Layer 7 of a small transformer language model trained on English Wikipedia (14 layers, counted from 0, width 96).
Take only the direct path to the model's output, skipping the later layers: a vector added to the residual stream pushes a token's score in proportion to its dot product with that token's output vector.

Output vectors of the tokens that the questions are about. A number n stands for n times 0.046.
"form": -10 -8 -9 -10 14 -2 -5 -3 -17 0 3 -1 10 -6 -8 0 7 4 7 -9 1 18 -1 14 7 2 7 11 -3 17 12 -18 -15 -13 3 14 -3 8 1 -4 4 -5 19 9 -1 -1 -13 1 -18 -3 15 8 18 -2 27 -5 7 16 -16 -16 -13 -18 -13 -1 -2 -4 -7 29 7 -8 -15 -2 13 -10 12 11 -2 6 16 -12 14 20 8 10 -6 -25 14 5 12 21 -17 11 10 -8 -14 24
"idae": 2 -15 -11 -3 5 -1 21 -4 4 12 -5 -9 22 26 31 -4 -13 -6 0 1 7 15 2 6 0 8 -13 -3 10 24 -14 -8 -18 6 -13 12 -3 11 0 11 -7 -12 16 6 -1 -9 -19 4 -11 24 -14 0 1 11 9 11 10 3 -10 -2 -9 -11 21 23 1 11 5 19 11 -37 6 -7 -3 8 25 16 -3 5 -23 2 21 6 15 -22 25 -21 26 -9 0 19 10 -14 17 2 -30 20
" racial": -7 -19 -11 6 13 -4 8 6 -24 -3 -2 2 4 16 13 10 -4 3 -21 5 -22 19 -17 4 10 -2 -3 -25 0 13 20 1 -11 16 1 18 2 3 8 20 -5 -15 16 -14 -3 35 -15 1 -6 -5 9 12 -10 -20 0 -16 -4 -11 -24 -5 -1 2 4 18 -13 14 7 11 2 -11 14 11 29 13 -3 -21 30 10 -20 -3 1 -5 -3 -10 -7 4 0 -1 25 5 0 9 -6 -24 -16 10
"]}": -22 -23 0 -25 26 -9 5 6 -14 4 -7 -5 -16 19 -1 -6 -4 -2 18 10 -14 4 -10 10 14 28 -6 -10 -15 5 6 9 -33 15 -5 -22 0 2 6 -6 1 -38 -21 18 -1 -9 -15 0 1 -6 -2 30 -3 16 1 3 2 4 8 -28 -28 1 -3 3 -10 5 4 -9 12 -13 -24 15 -21 51 7 -20 10 -12 -2 0 13 32 -23 19 -5 14 1 -29 9 -8 31 21 -2 -5 -21 20
"enberg": -21 -19 -12 -2 8 -1 2 31 -15 -1 -1 -7 11 4 20 -14 0 -8 -17 -17 10 -1 15 12 6 3 -7 11 -5 13 -4 4 -23 4 13 1 13 1 -2 -4 24 3 14 21 0 10 -17 -2 7 -8 -13 -4 14 7 -5 -6 4 -7 11 1 -4 14 15 8 16 11 5 7 12 -5 6 1 0 -3 4 7 2 8 -6 -17 14 12 -5 -3 13 -13 24 -18 4 9 2 -6 -8 -23 -20 5
"ophytes": 1 -31 -14 1 15 -4 9 29 -8 7 -10 -12 18 19 32 -19 -3 17 -6 13 7 -22 -5 35 25 20 -1 -11 -11 11 8 -4 -25 3 -19 7 14 19 -15 -4 2 -7 21 -12 -2 -7 -16 -30 -7 -9 -15 26 -14 3 -16 -6 6 3 -8 -7 -2 -14 -7 7 -28 19 8 11 13 -19 -9 -21 1 26 12 0 21 -2 -3 -23 8 15 14 -11 -8 -17 25 -42 46 10 -4 5 14 -33 -38 -4
"ight": -11 -10 -7 -13 4 23 4 5 -15 1 -3 16 -23 25 -10 -7 1 -12 18 -11 16 -4 19 -5 -17 6 -7 4 13 11 6 -18 -12 -6 -19 14 -8 -10 -8 2 4 -11 3 1 0 -2 -16 -6 20 16 2 7 4 -6 -21 14 6 -13 7 -10 1 2 7 -19 -11 -25 8 5 9 6 1 17 10 16 -13 -4 23 0 4 5 7 -5 -22 -4 10 -6 5 -6 -2 -6 -12 10 -32 -16 5 17
"`": -7 2 -5 3 -17 1 3 12 1 9 -1 11 21 24 4 8 -2 -7 -2 13 -12 0 -2 11 -7 5 25 -6 11 -4 -3 -6 -6 23 -10 1 14 23 -10 9 -7 -21 4 12 -1 -12 0 -4 -1 2 -3 9 8 -15 -8 8 -2 5 2 -17 -7 4 5 -12 -20 13 16 3 11 3 6 8 -10 9 10 -18 15 -9 1 0 10 11 -14 4 24 2 5 -4 19 7 13 2 -15 -5 -2 -1
"хэр": -23 -63 -34 -30 -9 2 74 37 -54 27 -26 47 18 43 39 -30 -43 -34 26 14 -37 13 -8 44 39 45 23 -42 -9 29 -41 27 -53 78 -23 13 31 14 6 43 61 -67 27 13 -5 48 -61 -26 -37 12 -31 69 22 -2 -6 27 15 -19 -18 -39 -63 -6 41 22 -34 20 54 26 51 -44 10 32 9 94 20 -2 21 43 -11 -26 60 25 0 -12 29 -26 54 -37 44 2 28 23 -40 -43 -66 27
"Japanese": 9 7 0 4 8 -14 20 4 -18 24 -2 24 21 16 14 2 0 9 -17 7 -6 12 -11 14 19 -2 6 13 8 -3 19 -8 -16 16 -3 -2 2 1 10 -4 -1 -24 -5 19 -2 3 -22 -22 -11 8 -10 -4 -7 -16 -39 3 7 -20 -22 -3 -15 -8 9 8 -4 18 10 9 9 -11 -14 0 -11 7 -6 8 17 22 -12 7 18 4 -15 -21 0 -27 3 14 8 -1 1 20 -3 -17 -13 17
"Summer": -15 -21 -1 -12 6 5 9 8 -16 3 -4 15 -4 7 19 6 2 10 -8 -14 -5 6 6 13 3 13 1 -4 -10 -8 -4 0 -19 4 -7 1 -2 2 12 5 13 -25 9 9 -2 0 -2 -15 -10 12 -20 15 13 8 -5 4 -6 -14 -2 -12 -1 3 14 7 0 17 34 1 9 -17 -3 17 5 6 5 14 28 4 -20 -5 12 1 -28 -25 8 -30 9 9 13 -10 -14 15 -25 -10 -23 2
"cade": -19 -6 -1 -10 9 -4 10 4 -2 0 -1 9 2 10 16 -4 6 -3 10 4 1 3 36 7 16 -21 -6 14 20 0 4 10 -6 10 -28 10 13 8 -18 4 -2 2 12 4 0 3 -8 -13 0 -18 16 7 -7 -10 8 16 -16 -13 -23 -21 7 -26 -8 4 -8 10 32 9 11 -5 -21 14 -4 -2 -10 -7 7 28 -2 -15 6 5 20 5 3 -11 13 30 2 5 23 18 3 -17 -11 9
"rthropoda": 10 -47 -5 15 -20 -17 19 -4 -14 1 -21 -5 56 15 30 -27 -13 27 -19 27 -16 8 -16 15 38 18 22 -3 -7 -1 -8 -7 -39 15 -18 -26 43 17 -39 18 4 -35 23 -16 -3 5 -22 -16 -7 -4 -10 16 -34 19 12 2 -16 -7 -32 -17 -4 7 21 34 -12 16 4 1 18 -34 -13 2 -18 48 -14 3 22 -9 -15 -22 7 27 11 17 4 12 14 -16 22 7 2 -15 -18 -23 -25 -3
"Game": -11 -4 -22 5 18 6 25 0 -15 4 0 25 1 9 2 -13 -4 1 1 -12 -11 -22 -12 10 10 16 13 6 -17 3 5 4 -12 -5 -3 -1 8 8 18 6 3 -29 12 -2 0 15 -24 -5 -10 3 0 -12 -5 7 -5 16 4 -19 -13 -14 -13 6 7 -4 -17 12 29 -6 7 -5 0 16 8 11 13 19 0 25 -4 -13 14 6 -14 -19 9 -7 -7 9 13 -19 6 -4 -16 -17 -6 9
"toria": -28 -4 0 -1 33 10 10 10 -3 -18 -6 8 26 3 -23 -7 1 -7 -9 6 0 7 -3 8 -1 -16 14 0 -1 25 -10 -4 -15 23 -12 -2 13 -9 11 5 -8 -3 21 9 0 6 -21 -30 -5 -2 -17 2 -2 15 -11 12 11 2 5 8 -21 -20 10 -6 -17 -8 -4 30 7 -27 -11 28 -10 4 9 -22 16 0 22 -18 23 -2 5 -10 14 -11 3 13 9 11 21 8 2 -18 -3 0

Output weights of attention head 2. The head adds the sum of these rows, row i times number i of z. A number n stands for n times 0.0036.
o0: -38 31 -42 -44 -5 -24 -9 31 26 0 -13 -31 -4 5 -18 -4 32 -23 42 -31 -17 -18 -16 8 9 -64 -36 7 -2 22 -1 -19 19 16 12 18 -2 1 -3 -16 22 16 -28 -4 0 -4 -4 20 -4 12 18 -2 -38 42 -15 -16 -4 -5 5 1 -25 -23 13 14 27 -27 -9 1 12 -30 14 15 5 -7 -7 -35 -40 15 -10 -22 -19 -34 42 28 -21 7 24 -17 -9 34 13 6 -21 -8 -11 -16
o1: -2 6 29 -1 -23 17 -27 5 7 17 -19 9 4 -3 -20 -8 -19 -34 2 50 -2 -28 11 -10 -23 -24 -31 -6 -1 15 -37 49 -11 70 14 29 2 27 14 -1 -32 34 -7 -2 -34 8 20 18 -32 0 34 -35 1 25 -38 -3 3 7 -8 17 11 -20 37 23 -5 -28 4 21 4 38 8 -18 13 15 10 -17 -27 21 24 15 5 -7 -18 -1 9 -6 -6 28 18 -8 -4 5 11 11 -2 -49
o2: -6 18 7 12 -64 9 -11 -13 28 33 26 29 -5 -31 6 16 -3 7 1 -8 -6 9 18 3 -5 17 -32 16 41 11 19 42 10 -2 11 -16 -20 8 -31 29 -36 -6 17 -19 -47 -24 -16 30 -28 -9 -7 -10 -29 30 -8 -11 8 -17 23 39 -32 -2 -25 -33 -11 -6 21 -2 27 -1 11 35 25 13 -14 8 6 -9 1 -22 -10 3 -12 11 -58 17 -5 19 1 -26 21 -6 24 32 9 25
o3: 0 -8 -19 21 -20 -4 -3 10 -26 15 -39 11 4 26 15 -15 -31 3 -9 8 -5 14 -14 -16 0 -19 -6 55 1 -2 -4 9 -5 21 -37 -13 6 -34 -2 -21 6 -21 36 5 -25 -31 -53 20 -4 -10 5 -19 -8 0 11 14 -4 14 -10 -6 50 9 6 5 14 19 36 -9 -3 -8 13 10 -2 31 28 33 -25 35 30 -15 9 -15 49 29 -15 -12 -36 -11 3 22 28 26 -5 -11 25 -12
o4: 16 28 10 -4 -11 24 8 13 -29 19 6 -31 31 -17 -2 34 -4 -26 -7 11 -24 -9 8 -17 38 -3 33 -18 0 -13 -11 -30 -3 48 -39 25 -2 -31 -6 -2 19 -22 -30 -11 20 -3 -7 15 2 -5 -18 -18 2 -11 -40 15 8 26 13 -1 -36 17 32 -2 -7 4 26 10 0 -5 -1 5 -5 -35 1 -3 45 21 14 18 -18 -30 -30 -1 -23 -7 11 -17 -28 20 34 9 7 22 2 13
o5: 1 28 1 29 -1 -19 -22 -36 -4 12 -12 63 -1 23 15 -22 30 -18 40 19 27 16 -20 -31 25 7 26 -4 10 42 34 -40 8 19 6 -41 4 -12 -14 42 -17 2 -4 -3 -11 -19 13 -36 -19 14 -3 10 -31 -20 17 1 -3 18 -10 -12 -25 -4 -32 -9 4 -18 -5 7 8 14 17 -36 -26 -26 6 -26 -13 -8 -26 4 24 -1 1 12 8 3 -7 -16 14 -64 -1 -8 -30 -20 34 21
o6: -1 -4 -3 -15 42 9 13 0 -8 1 22 33 11 -21 -18 37 -5 27 -22 8 -30 -17 -9 15 -46 23 -44 -45 6 5 37 2 34 -7 -20 12 3 9 4 42 10 -6 6 4 15 -9 -18 -6 -12 -30 36 -31 30 -6 -5 -1 -13 16 10 -5 -44 10 1 15 -15 -28 33 -23 -16 5 23 0 52 -20 32 20 34 -25 9 22 -30 22 58 24 36 -30 -17 18 11 -15 10 -21 17 -10 -36 12
o7: -14 -5 -34 30 12 11 18 7 12 -26 6 -31 -24 17 -34 -32 -7 1 -7 21 -43 16 27 -25 33 6 4 -7 13 -23 -9 31 -2 19 32 -2 -8 -24 -9 32 -22 -12 2 -18 9 -34 -3 -12 22 26 20 -13 -7 10 9 0 10 -22 -53 15 -5 6 4 -36 56 -11 10 28 3 25 19 -26 38 7 14 51 -29 -19 -15 -26 -19 7 -18 -53 -2 -56 27 -13 -10 -9 -60 -3 19 20 14 54
o8: -19 55 24 45 -25 -24 -21 1 -32 3 21 12 5 -24 24 -15 28 -19 -27 -1 -10 23 1 12 -10 4 -11 2 4 -5 -10 55 -9 -1 17 6 0 24 -22 7 -28 -5 13 18 -5 23 -30 -11 -9 18 14 8 -7 -43 6 -1 -9 54 -5 -35 -26 -20 -16 3 -13 8 18 -14 4 -5 41 -34 -10 -29 -25 8 14 13 -6 -14 14 -16 45 -14 -19 -1 -29 -22 -24 28 -47 -21 -4 32 4 -13
o9: 51 -30 29 -36 -10 30 -32 -31 16 14 -23 -36 4 -10 28 3 36 -9 31 11 -27 -5 -5 13 -8 -5 0 -12 -7 -23 -4 -36 -1 10 29 35 -16 12 31 23 3 40 37 -8 -7 -52 7 16 -16 -5 -33 1 36 -20 -2 -5 -3 21 -1 8 -9 -4 1 18 1 -22 8 -2 11 -7 39 -50 -8 -4 5 -4 24 28 -13 11 61 7 8 -27 -55 17 -14 22 15 -12 -13 34 -23 13 -1 29
o10: -32 32 -11 -41 -17 30 30 11 12 -40 4 12 26 -27 -2 -34 -23 -15 -21 48 7 -20 -4 -16 11 21 9 -3 -9 40 11 -17 14 -27 30 42 -27 -12 2 -34 8 45 28 -14 29 -13 -3 19 -1 6 16 40 21 14 -5 -4 39 12 -31 2 4 22 -15 -12 -23 5 -7 16 -10 -31 20 11 9 39 15 9 11 17 11 18 -53 -26 49 -2 25 -8 1 9 -43 -39 15 14 -16 -13 -4 13
o11: -16 -20 10 -14 10 -14 23 -28 -38 33 11 -8 -24 -13 -27 -4 -6 -14 -4 18 -9 41 34 -2 7 6 -9 18 23 -14 -6 1 -8 -20 34 -33 50 17 -14 -19 1 -14 38 18 39 1 22 -41 -40 13 11 3 37 -10 -8 -36 1 -9 19 27 -5 -36 -37 -5 31 12 -4 5 -9 10 -52 -12 14 10 19 -41 29 24 39 -22 38 -9 6 -12 8 21 -18 -9 2 -22 41 -2 -52 -30 -3 2
o12: 5 4 3 12 17 11 19 -4 -12 -23 2 16 18 6 -13 14 -26 25 -22 -7 10 -27 4 -8 30 28 51 -29 23 37 -18 -35 37 15 -33 38 13 23 -18 -10 39 26 1 31 -7 -37 -24 -14 24 -25 -2 24 -19 12 -27 -14 -1 24 23 27 -3 -50 -13 10 43 4 -4 45 15 24 12 10 16 41 4 -27 14 -26 8 27 30 -16 -8 27 -39 -20 16 13 2 15 -33 -69 21 2 -8 12
o13: 28 -20 -13 25 -8 -69 35 0 19 -6 9 6 -17 -7 -1 -11 -21 -41 2 -7 11 6 23 0 13 7 -8 7 -23 14 21 -34 19 -7 -5 -6 17 -3 30 37 -19 5 4 -27 23 -29 22 -2 23 -13 -28 32 66 -6 5 -13 0 -8 2 23 -23 -17 40 -30 15 14 1 12 33 -9 -3 -25 8 14 -5 -28 8 -9 11 39 -6 -13 23 11 -26 -14 1 -5 -20 47 10 -43 5 25 3 -34
o14: 23 8 -3 -8 28 -28 1 -9 -15 11 8 -28 -26 -37 -6 22 17 30 -13 -21 42 21 36 9 24 27 -28 9 58 9 -11 -20 -17 7 -9 18 23 19 -22 33 2 6 -16 14 -35 19 7 20 -15 -10 -8 -31 12 25 15 -17 -30 -8 -38 8 2 9 -2 43 35 -30 -3 -11 5 0 28 -12 -20 36 -3 42 -23 22 -5 14 30 9 39 -7 4 5 -1 -30 -2 2 3 17 -1 -24 15 -10
o15: 18 -11 0 -3 19 -15 -47 -7 2 -11 -3 -15 17 6 9 38 -7 11 -15 9 22 -38 6 5 20 14 44 -20 30 18 11 36 9 -45 -5 20 -13 -11 -6 16 0 6 26 41 21 -24 44 -2 0 -33 21 19 -19 21 -28 -5 6 -12 5 3 24 10 32 -25 -9 -29 15 12 27 -8 -34 8 13 -47 -6 29 2 20 -7 -24 31 -1 44 6 25 14 6 26 -5 10 -15 -7 -6 -8 16 -6
o16: -20 0 24 4 0 21 -17 -9 36 15 3 4 17 4 21 7 20 14 -18 -11 27 9 23 -1 1 4 4 7 -22 31 -6 -1 5 11 45 44 -26 -32 -17 24 -16 -13 6 -9 35 11 -38 3 44 -10 -20 -9 3 10 -10 -6 -27 -3 -25 12 -42 -18 0 11 -5 -9 -6 21 -9 3 -10 -18 -20 -38 -18 15 -34 18 40 -29 -9 -21 -22 20 -12 57 -24 28 5 47 19 -15 4 -33 5 7
o17: 34 -1 -9 26 -4 41 4 34 -18 8 19 4 -63 15 8 -12 21 -3 -3 24 14 4 23 -10 -32 42 6 -4 -10 19 -35 33 17 6 14 -40 -11 3 -8 33 -24 -7 -15 65 -9 -14 2 17 -5 -18 -10 -24 1 24 8 -2 4 -12 -6 -14 34 -9 14 38 -6 11 37 2 -1 -51 25 -1 13 -17 -5 1 -5 17 -18 -6 -34 21 -25 20 4 7 5 -2 -1 -2 39 -9 -28 -61 11 -5
o18: 16 12 23 -21 10 -3 -8 0 -19 19 15 -2 -48 30 -17 27 -32 -18 35 -14 -8 -12 -5 -14 9 -35 63 -32 -15 7 -19 32 -13 -7 33 -11 30 -16 4 -9 -5 4 6 3 -28 34 -18 1 4 -1 21 8 23 -18 26 -14 1 19 0 10 -7 34 -17 8 -14 5 7 7 -19 0 12 15 1 32 14 2 -33 13 -12 22 9 13 30 46 -13 30 19 20 -1 8 24 -18 -14 37 53 36
o19: 53 12 34 -14 -4 -7 22 -7 16 -10 19 -30 58 30 4 -31 -29 5 30 29 4 -8 18 12 23 6 22 -34 -13 4 -28 -27 18 2 1 -39 -36 3 -1 -7 9 -19 4 -4 4 32 2 -16 -19 -10 5 6 -45 21 -19 -1 18 1 -21 23 -14 -12 -31 23 -9 -48 -23 -25 -30 -27 7 11 12 -12 -27 24 -9 15 42 3 19 -7 -2 -13 -5 18 -34 30 3 -7 -3 -23 8 -4 -19 5
o20: 22 27 -24 1 15 21 42 19 27 10 -11 -32 -32 -12 -5 44 -23 -6 33 31 0 16 -7 -15 -26 -25 14 -3 41 -3 20 54 4 34 -1 13 -25 -26 10 10 0 5 16 -12 -19 28 -16 -4 -15 -33 8 27 -33 -47 23 -4 -34 -13 35 14 -19 11 -34 -38 -11 -9 16 -9 3 -2 16 5 -56 13 -18 -11 -34 23 2 39 -25 6 20 -40 -15 -2 -5 -5 -11 32 -24 -52 8 -14 -17 -27
o21: -35 -32 10 -25 -10 -23 -23 20 -27 -14 -19 17 -29 2 24 23 14 -7 -23 -42 3 15 -49 -25 -8 -6 31 8 -14 21 -21 24 63 -50 2 14 -21 -19 -1 5 -1 -14 -32 -22 8 1 -8 -11 7 -46 -1 -12 -11 -40 -26 3 5 -10 22 18 -4 -21 25 0 18 11 -20 -25 3 -27 1 -2 9 24 19 -5 12 21 -6 -3 20 -26 -12 -21 6 24 55 3 52 1 13 14 7 17 -11 0
o22: 27 -8 -26 -9 -7 -55 -32 31 -15 -19 -17 18 -8 26 8 -3 10 15 31 42 15 25 25 -13 -37 -53 -41 16 34 -4 -10 17 4 -2 15 18 -8 -37 1 4 0 -13 14 -23 -1 8 -2 -7 -4 -9 8 19 3 -16 32 -31 -17 -28 16 7 -21 -17 -3 7 -30 26 15 3 -21 -17 11 -4 11 -19 20 18 22 8 -16 -12 -4 -36 -13 13 3 -11 3 1 -19 17 -6 -36 38 -8 0 26
o23: 13 32 -2 -11 -36 22 27 -38 -12 26 12 -3 38 28 -19 18 -10 13 33 -4 34 -8 5 -5 -14 -1 0 18 -3 -24 -9 -5 9 -1 26 22 13 -16 36 -4 -8 7 18 -16 -2 6 -14 -14 -36 4 22 7 -12 12 -30 -7 -9 -10 -39 5 13 -17 -5 -14 26 25 21 1 -30 -34 12 2 -6 24 4 25 8 3 -44 27 1 4 -29 -36 25 -3 33 5 7 -4 -3 -29 13 -23 14 -31
o24: 3 -10 3 3 -40 -15 -1 38 -14 -23 27 -11 -22 -10 1 -5 13 -16 63 29 11 47 10 22 -26 -19 14 25 -14 29 -5 -26 -11 -45 -31 -11 -10 -18 -16 24 30 -4 -18 -20 -33 -20 -36 -7 56 -10 4 -37 -13 4 -19 -3 2 21 20 -28 -1 17 -14 -19 36 -6 -23 37 -5 -18 -43 3 -1 -5 11 7 25 0 -4 20 8 3 -24 2 12 -22 -59 7 -1 -10 -42 -7 18 -19 -2 -28
o25: 0 -3 -14 24 -26 -4 -36 -19 -15 -3 -3 -3 -5 9 9 -22 9 -5 -9 -22 -6 -5 8 -4 -44 1 42 6 29 -7 15 -26 -24 16 11 -10 11 27 9 28 -57 -4 0 19 20 -30 -12 -4 6 -1 24 -20 -28 -33 -12 -10 38 -26 -18 -32 -9 6 -12 -34 -10 -6 -12 12 17 -13 -25 -29 14 42 40 -6 0 -2 3 24 2 -8 38 -19 17 -1 -8 49 28 26 11 -25 -2 -13 -7 -2
o26: 16 -37 -14 -13 -22 1 -13 -49 15 31 13 -18 -16 11 24 12 -15 10 -49 33 -12 -25 -6 12 -14 10 -23 -9 -30 -49 -35 -12 17 53 19 17 26 -48 -19 -1 7 -9 -48 32 -39 10 4 -8 -20 18 11 26 -6 41 38 -14 12 41 17 4 -24 8 3 -12 27 -3 -16 -9 -6 -7 -11 3 -23 28 25 12 -29 10 4 10 18 -38 36 -12 9 50 -17 -10 -14 -25 -10 -14 6 -20 15 -38
o27: -28 -16 10 41 -8 -2 -22 -9 7 0 41 -5 0 -32 24 4 -25 -12 17 -5 -16 -2 -19 18 20 -3 -25 -18 -2 -23 -2 -20 -6 36 26 28 -4 4 -16 40 2 4 4 -2 6 6 -8 5 7 -21 7 36 -6 7 32 16 -10 -8 13 41 6 11 -12 -1 5 -13 -9 33 -39 -32 -17 10 8 -25 20 -23 -12 29 14 -16 -22 -47 16 29 11 -24 37 4 19 38 -6 8 -31 3 25 -47
o28: -27 -41 -23 -9 17 42 -40 4 -19 10 -5 -19 -6 1 7 -22 -36 23 9 -23 15 -11 9 -15 3 22 39 13 -26 -16 -19 -23 20 -13 8 -17 2 47 33 16 0 -28 15 -13 7 7 45 46 -11 -18 -7 -23 -21 39 8 -8 -4 -4 41 -1 -2 7 -13 -13 15 8 -6 -8 9 36 41 9 -5 -5 -16 21 -24 8 -23 -10 7 -27 -11 1 30 -22 -55 -38 5 -31 -14 -22 -17 -20 -4 -6
o29: -7 -4 16 -22 41 -32 19 16 5 11 -3 9 -14 -7 -7 4 43 -29 22 -4 6 2 10 0 6 8 28 24 -3 -25 -21 -18 -14 29 18 7 -37 -6 -16 -16 -9 -10 37 16 25 0 13 17 2 -3 -9 22 -10 -12 -28 2 1 30 -17 -17 17 -30 -4 -47 -16 -36 37 -31 -13 17 -42 7 20 7 22 -7 19 -5 11 16 1 -2 -37 4 -18 -34 -2 -2 -13 12 3 22 35 -26 41 13
o30: 40 14 22 -23 -8 -24 -7 -35 2 -38 15 1 0 -94 -27 -15 -10 -30 15 5 21 -49 8 -18 5 2 -13 22 -23 14 14 2 26 22 12 9 5 7 16 -26 16 -16 -52 14 11 -14 -2 -70 2 -25 -9 -14 5 0 0 4 -43 -70 -9 -24 1 -30 10 -6 2 21 7 7 -5 -36 -7 8 -10 -10 37 -28 14 29 19 -21 -5 11 12 8 8 -16 9 3 -32 -1 4 14 -1 28 12 10
o31: 12 21 -33 -27 32 26 3 15 -17 -10 -18 -14 36 -3 16 71 19 -15 -5 -13 24 1 4 -18 -29 5 -11 7 9 -33 -60 -12 17 38 -11 -10 7 10 -16 -6 15 34 -12 -38 25 -44 3 7 13 -7 -12 26 3 8 18 39 21 33 1 2 16 -15 30 27 21 1 -5 35 23 -24 17 5 -2 -30 -22 -3 -29 -5 -15 18 -27 32 -1 -16 32 -10 -40 28 1 4 -2 0 22 9 34 23

Each question shows a token from some text and the vector z that the head gathered there. A number n stands for n times 0.044.

"co": -40 19 -40 37 13 10 -41 21 -20 -24 -33 -36 -13 -75 -26 14 -23 -20 13 7 -1 -14 -15 13 -34 -12 -7 9 7 -94 4 5
Pushed down most: "form"

"2": 0 -19 -16 20 -11 0 -25 11 -24 -25 -4 0 42 7 33 16 24 14 -14 -18 -25 6 6 3 30 -6 -9 -7 27 3 10 -9
Which two tokens does it push up most, strongest first? "enberg", "rthropoda"

" ": -24 -12 6 1 1 17 -14 59 -9 9 -27 -17 -5 -34 6 -15 4 -19 26 -38 -31 -23 -32 -42 -2 -6 9 0 -1 18 28 -48
Pushed up most: "]}"

"|": 0 -25 -14 -19 17 11 31 15 -20 -18 0 5 21 -14 -5 30 8 -17 -12 7 -9 -7 1 13 -10 18 -54 -19 3 13 7 -6
Pushed down most: "хэр"

" of": -28 -15 -3 -18 29 11 16 4 -16 -30 8 6 7 -12 8 17 13 -14 -13 -2 -15 0 -8 -1 -24 21 -46 15 -4 26 -7 -11
Pushed up most: "Japanese"

"As": -23 -11 -14 -24 37 21 15 2 -10 -31 8 7 20 -13 -5 21 15 -7 -12 11 -12 18 -9 1 -6 12 -56 -14 -8 22 14 -9
Which three tokens does it push up most, strongest first? "Japanese", "toria", "ight"

" and": -21 -30 -2 -24 13 -5 31 4 -16 -13 26 6 30 -13 4 -3 31 -25 -30 -7 -19 7 -7 -2 1 19 -50 17 -12 33 18 -16
Which two tokens does it push up most, strongest first? "form", "toria"

"1": -9 -15 -16 11 -4 3 -16 12 -19 -26 -4 -2 36 1 22 17 22 4 -12 -17 -22 7 1 4 24 -3 -19 -5 19 11 11 -12
Pushed up most: "enberg"

".": -38 -14 -31 -4 2 -10 -3 -5 -32 -16 3 26 -2 -14 4 2 2 -5 -8 -34 -18 7 -7 9 0 -9 -52 -37 45 -7 20 -2
Which two tokens does it push up most, strongest first? "Summer", "Game"

" the": -15 -3 -2 -11 23 22 10 7 -11 -31 11 6 22 -15 2 29 18 -16 -13 1 -5 16 -7 1 -1 11 -40 0 -11 34 17 -6
Which two tokens does it push up most, strongest first? "toria", "Japanese"

" Club": -16 22 -13 37 16 51 7 -24 -50 11 -30 -7 17 18 -15 6 -47 -35 -13 -49 -26 -44 -15 -1 21 56 -18 22 41 -11 7 11
Pushed down most: " racial"

" families": -39 -16 -16 -52 -8 -3 21 -7 -21 -5 31 6 6 -11 14 -14 44 9 -22 -3 -21 -14 20 -15 -18 42 -56 19 -11 33 13 -26
Pushed up most: "form"

" females": -28 -21 -9 -21 15 -3 23 16 6 -17 18 17 23 -25 11 14 27 -14 -27 0 -12 13 4 -7 -17 27 -53 8 -15 11 -4 -17
Pushed down most: "]}"

" average": -9 -16 -44 -23 -1 9 24 0 8 -33 3 36 14 -16 42 17 22 -2 -10 4 -26 5 -2 -4 -14 4 -59 3 -19 -10 -8 -26
Pushed up most: "form"

"5": -13 8 -1 -9 -9 4 -31 14 -4 -13 0 -6 13 -22 17 31 13 -8 17 -35 -21 3 -11 -1 9 2 8 -8 21 26 23 -26
Pushed down most: "хэр"

"9": -4 -53 -26 12 0 -47 4 -2 -44 -8 -3 -31 27 15 46 51 -23 23 -25 -11 23 14 49 15 11 -6 4 -38 58 -40 -7 77
Which two tokens does it push up most, strongest first? "idae", "enberg"

"4": -9 9 13 0 -7 3 -49 33 8 -3 3 -11 21 -22 21 26 -7 6 30 -47 -29 0 -22 -21 11 1 13 -12 22 22 19 -52
Pushed up most: "]}"

"\n": -23 -13 -10 -21 27 15 13 3 -9 -31 9 6 16 -16 2 21 20 -11 -15 5 -12 11 -8 1 -9 16 -54 -2 -7 27 9 -13
Which two tokens does it push up most, strongest first? "Japanese", "toria"

" was": -13 -17 -24 -13 13 0 11 5 8 -30 22 26 19 -4 26 19 21 -24 -19 -6 -12 10 -6 -12 -1 19 -56 5 -23 15 0 -17
Pushed up most: "form"

" For": -33 -32 -21 -26 -8 14 62 -1 42 27 -15 35 15 -50 51 -16 -10 11 -42 -31 -23 5 23 2 -43 29 -44 22 -16 -16 -23 -43
Pushed up most: " racial"

" &": -29 -19 -2 42 -4 27 9 12 -24 -9 -7 6 6 -7 15 30 -15 -20 9 -12 -7 -27 -19 -4 23 6 -17 47 7 2 -1 -8
Which two tokens does it push up most, strongest first? "rthropoda", "form"

" were": -23 -15 -6 -17 27 14 13 4 -10 -29 8 6 15 -16 4 21 17 -11 -15 2 -12 9 -6 1 -10 15 -50 4 -5 27 5 -12
Pushed up most: "Japanese"

" Moore": -18 -23 28 17 -6 9 1 -8 -11 -6 3 3 -9 -23 -1 26 -34 -27 19 -7 -16 -18 2 21 4 -10 -43 40 -17 2 5 10
Which two tokens does it push up most, strongest first? "cade", "form"

";": -15 -9 -4 -19 18 11 4 8 -10 -21 10 15 14 -21 -7 22 13 -6 -11 -3 -14 17 -11 -4 -3 -4 -55 -11 -2 26 17 -16
Pushed down most: "idae"

" July": 7 -20 43 34 3 53 49 3 -30 9 -5 -10 33 -17 -4 -50 -13 -8 8 17 -3 -18 8 -12 -29 63 6 5 23 2 -9 -5
Pushed up most: "хэр"

",": -31 -31 -17 -26 24 1 30 12 -5 1 38 23 11 -26 5 12 28 -35 -19 -31 -19 41 2 -16 -7 26 -69 -17 -6 -12 1 -31
Pushed up most: "form"

" age": -23 -10 0 -6 28 21 27 6 -2 -25 6 10 26 -23 -4 28 3 -5 -17 -4 -6 2 -9 12 2 5 -40 -2 -1 28 8 -8
Pushed up most: "Japanese"

"8": -34 -16 -31 -16 1 -1 -5 -9 -8 2 6 17 -12 -40 61 -3 -7 71 -4 -3 -13 37 -11 2 -29 -6 -33 12 15 8 -13 -38
Which two tokens does it push up most, strongest first? "хэр", "Summer"

"ates": -51 2 -11 37 -26 42 27 -14 -17 -19 16 0 -8 13 -9 28 -33 -12 -22 -38 -31 -22 -15 1 15 46 3 14 38 -38 -6 -23
Pushed up most: "rthropoda"

" had": -11 -28 -15 2 25 5 12 11 -18 -31 3 9 36 -16 0 31 13 -7 -17 -13 19 5 -7 9 12 3 -42 -6 0 28 22 6
Pushed down most: "rthropoda"

" ==": -37 -2 5 7 20 16 11 7 -6 -6 4 4 17 -18 -17 43 -2 -5 9 -21 10 -19 -1 10 -12 19 -15 16 0 -13 20 16
Pushed up most: "`"

" Director": -21 2 -6 9 23 35 10 -6 -30 -11 -7 2 18 -3 -8 22 -2 -13 -7 -20 -11 -17 -10 2 6 31 -27 14 13 6 12 2
Pushed up most: "`"

" came": -21 -14 8 -13 14 20 9 0 8 -16 2 15 8 -36 5 29 23 -11 -25 9 0 1 -4 16 8 12 -32 13 -14 24 27 -8
Pushed down most: "хэр"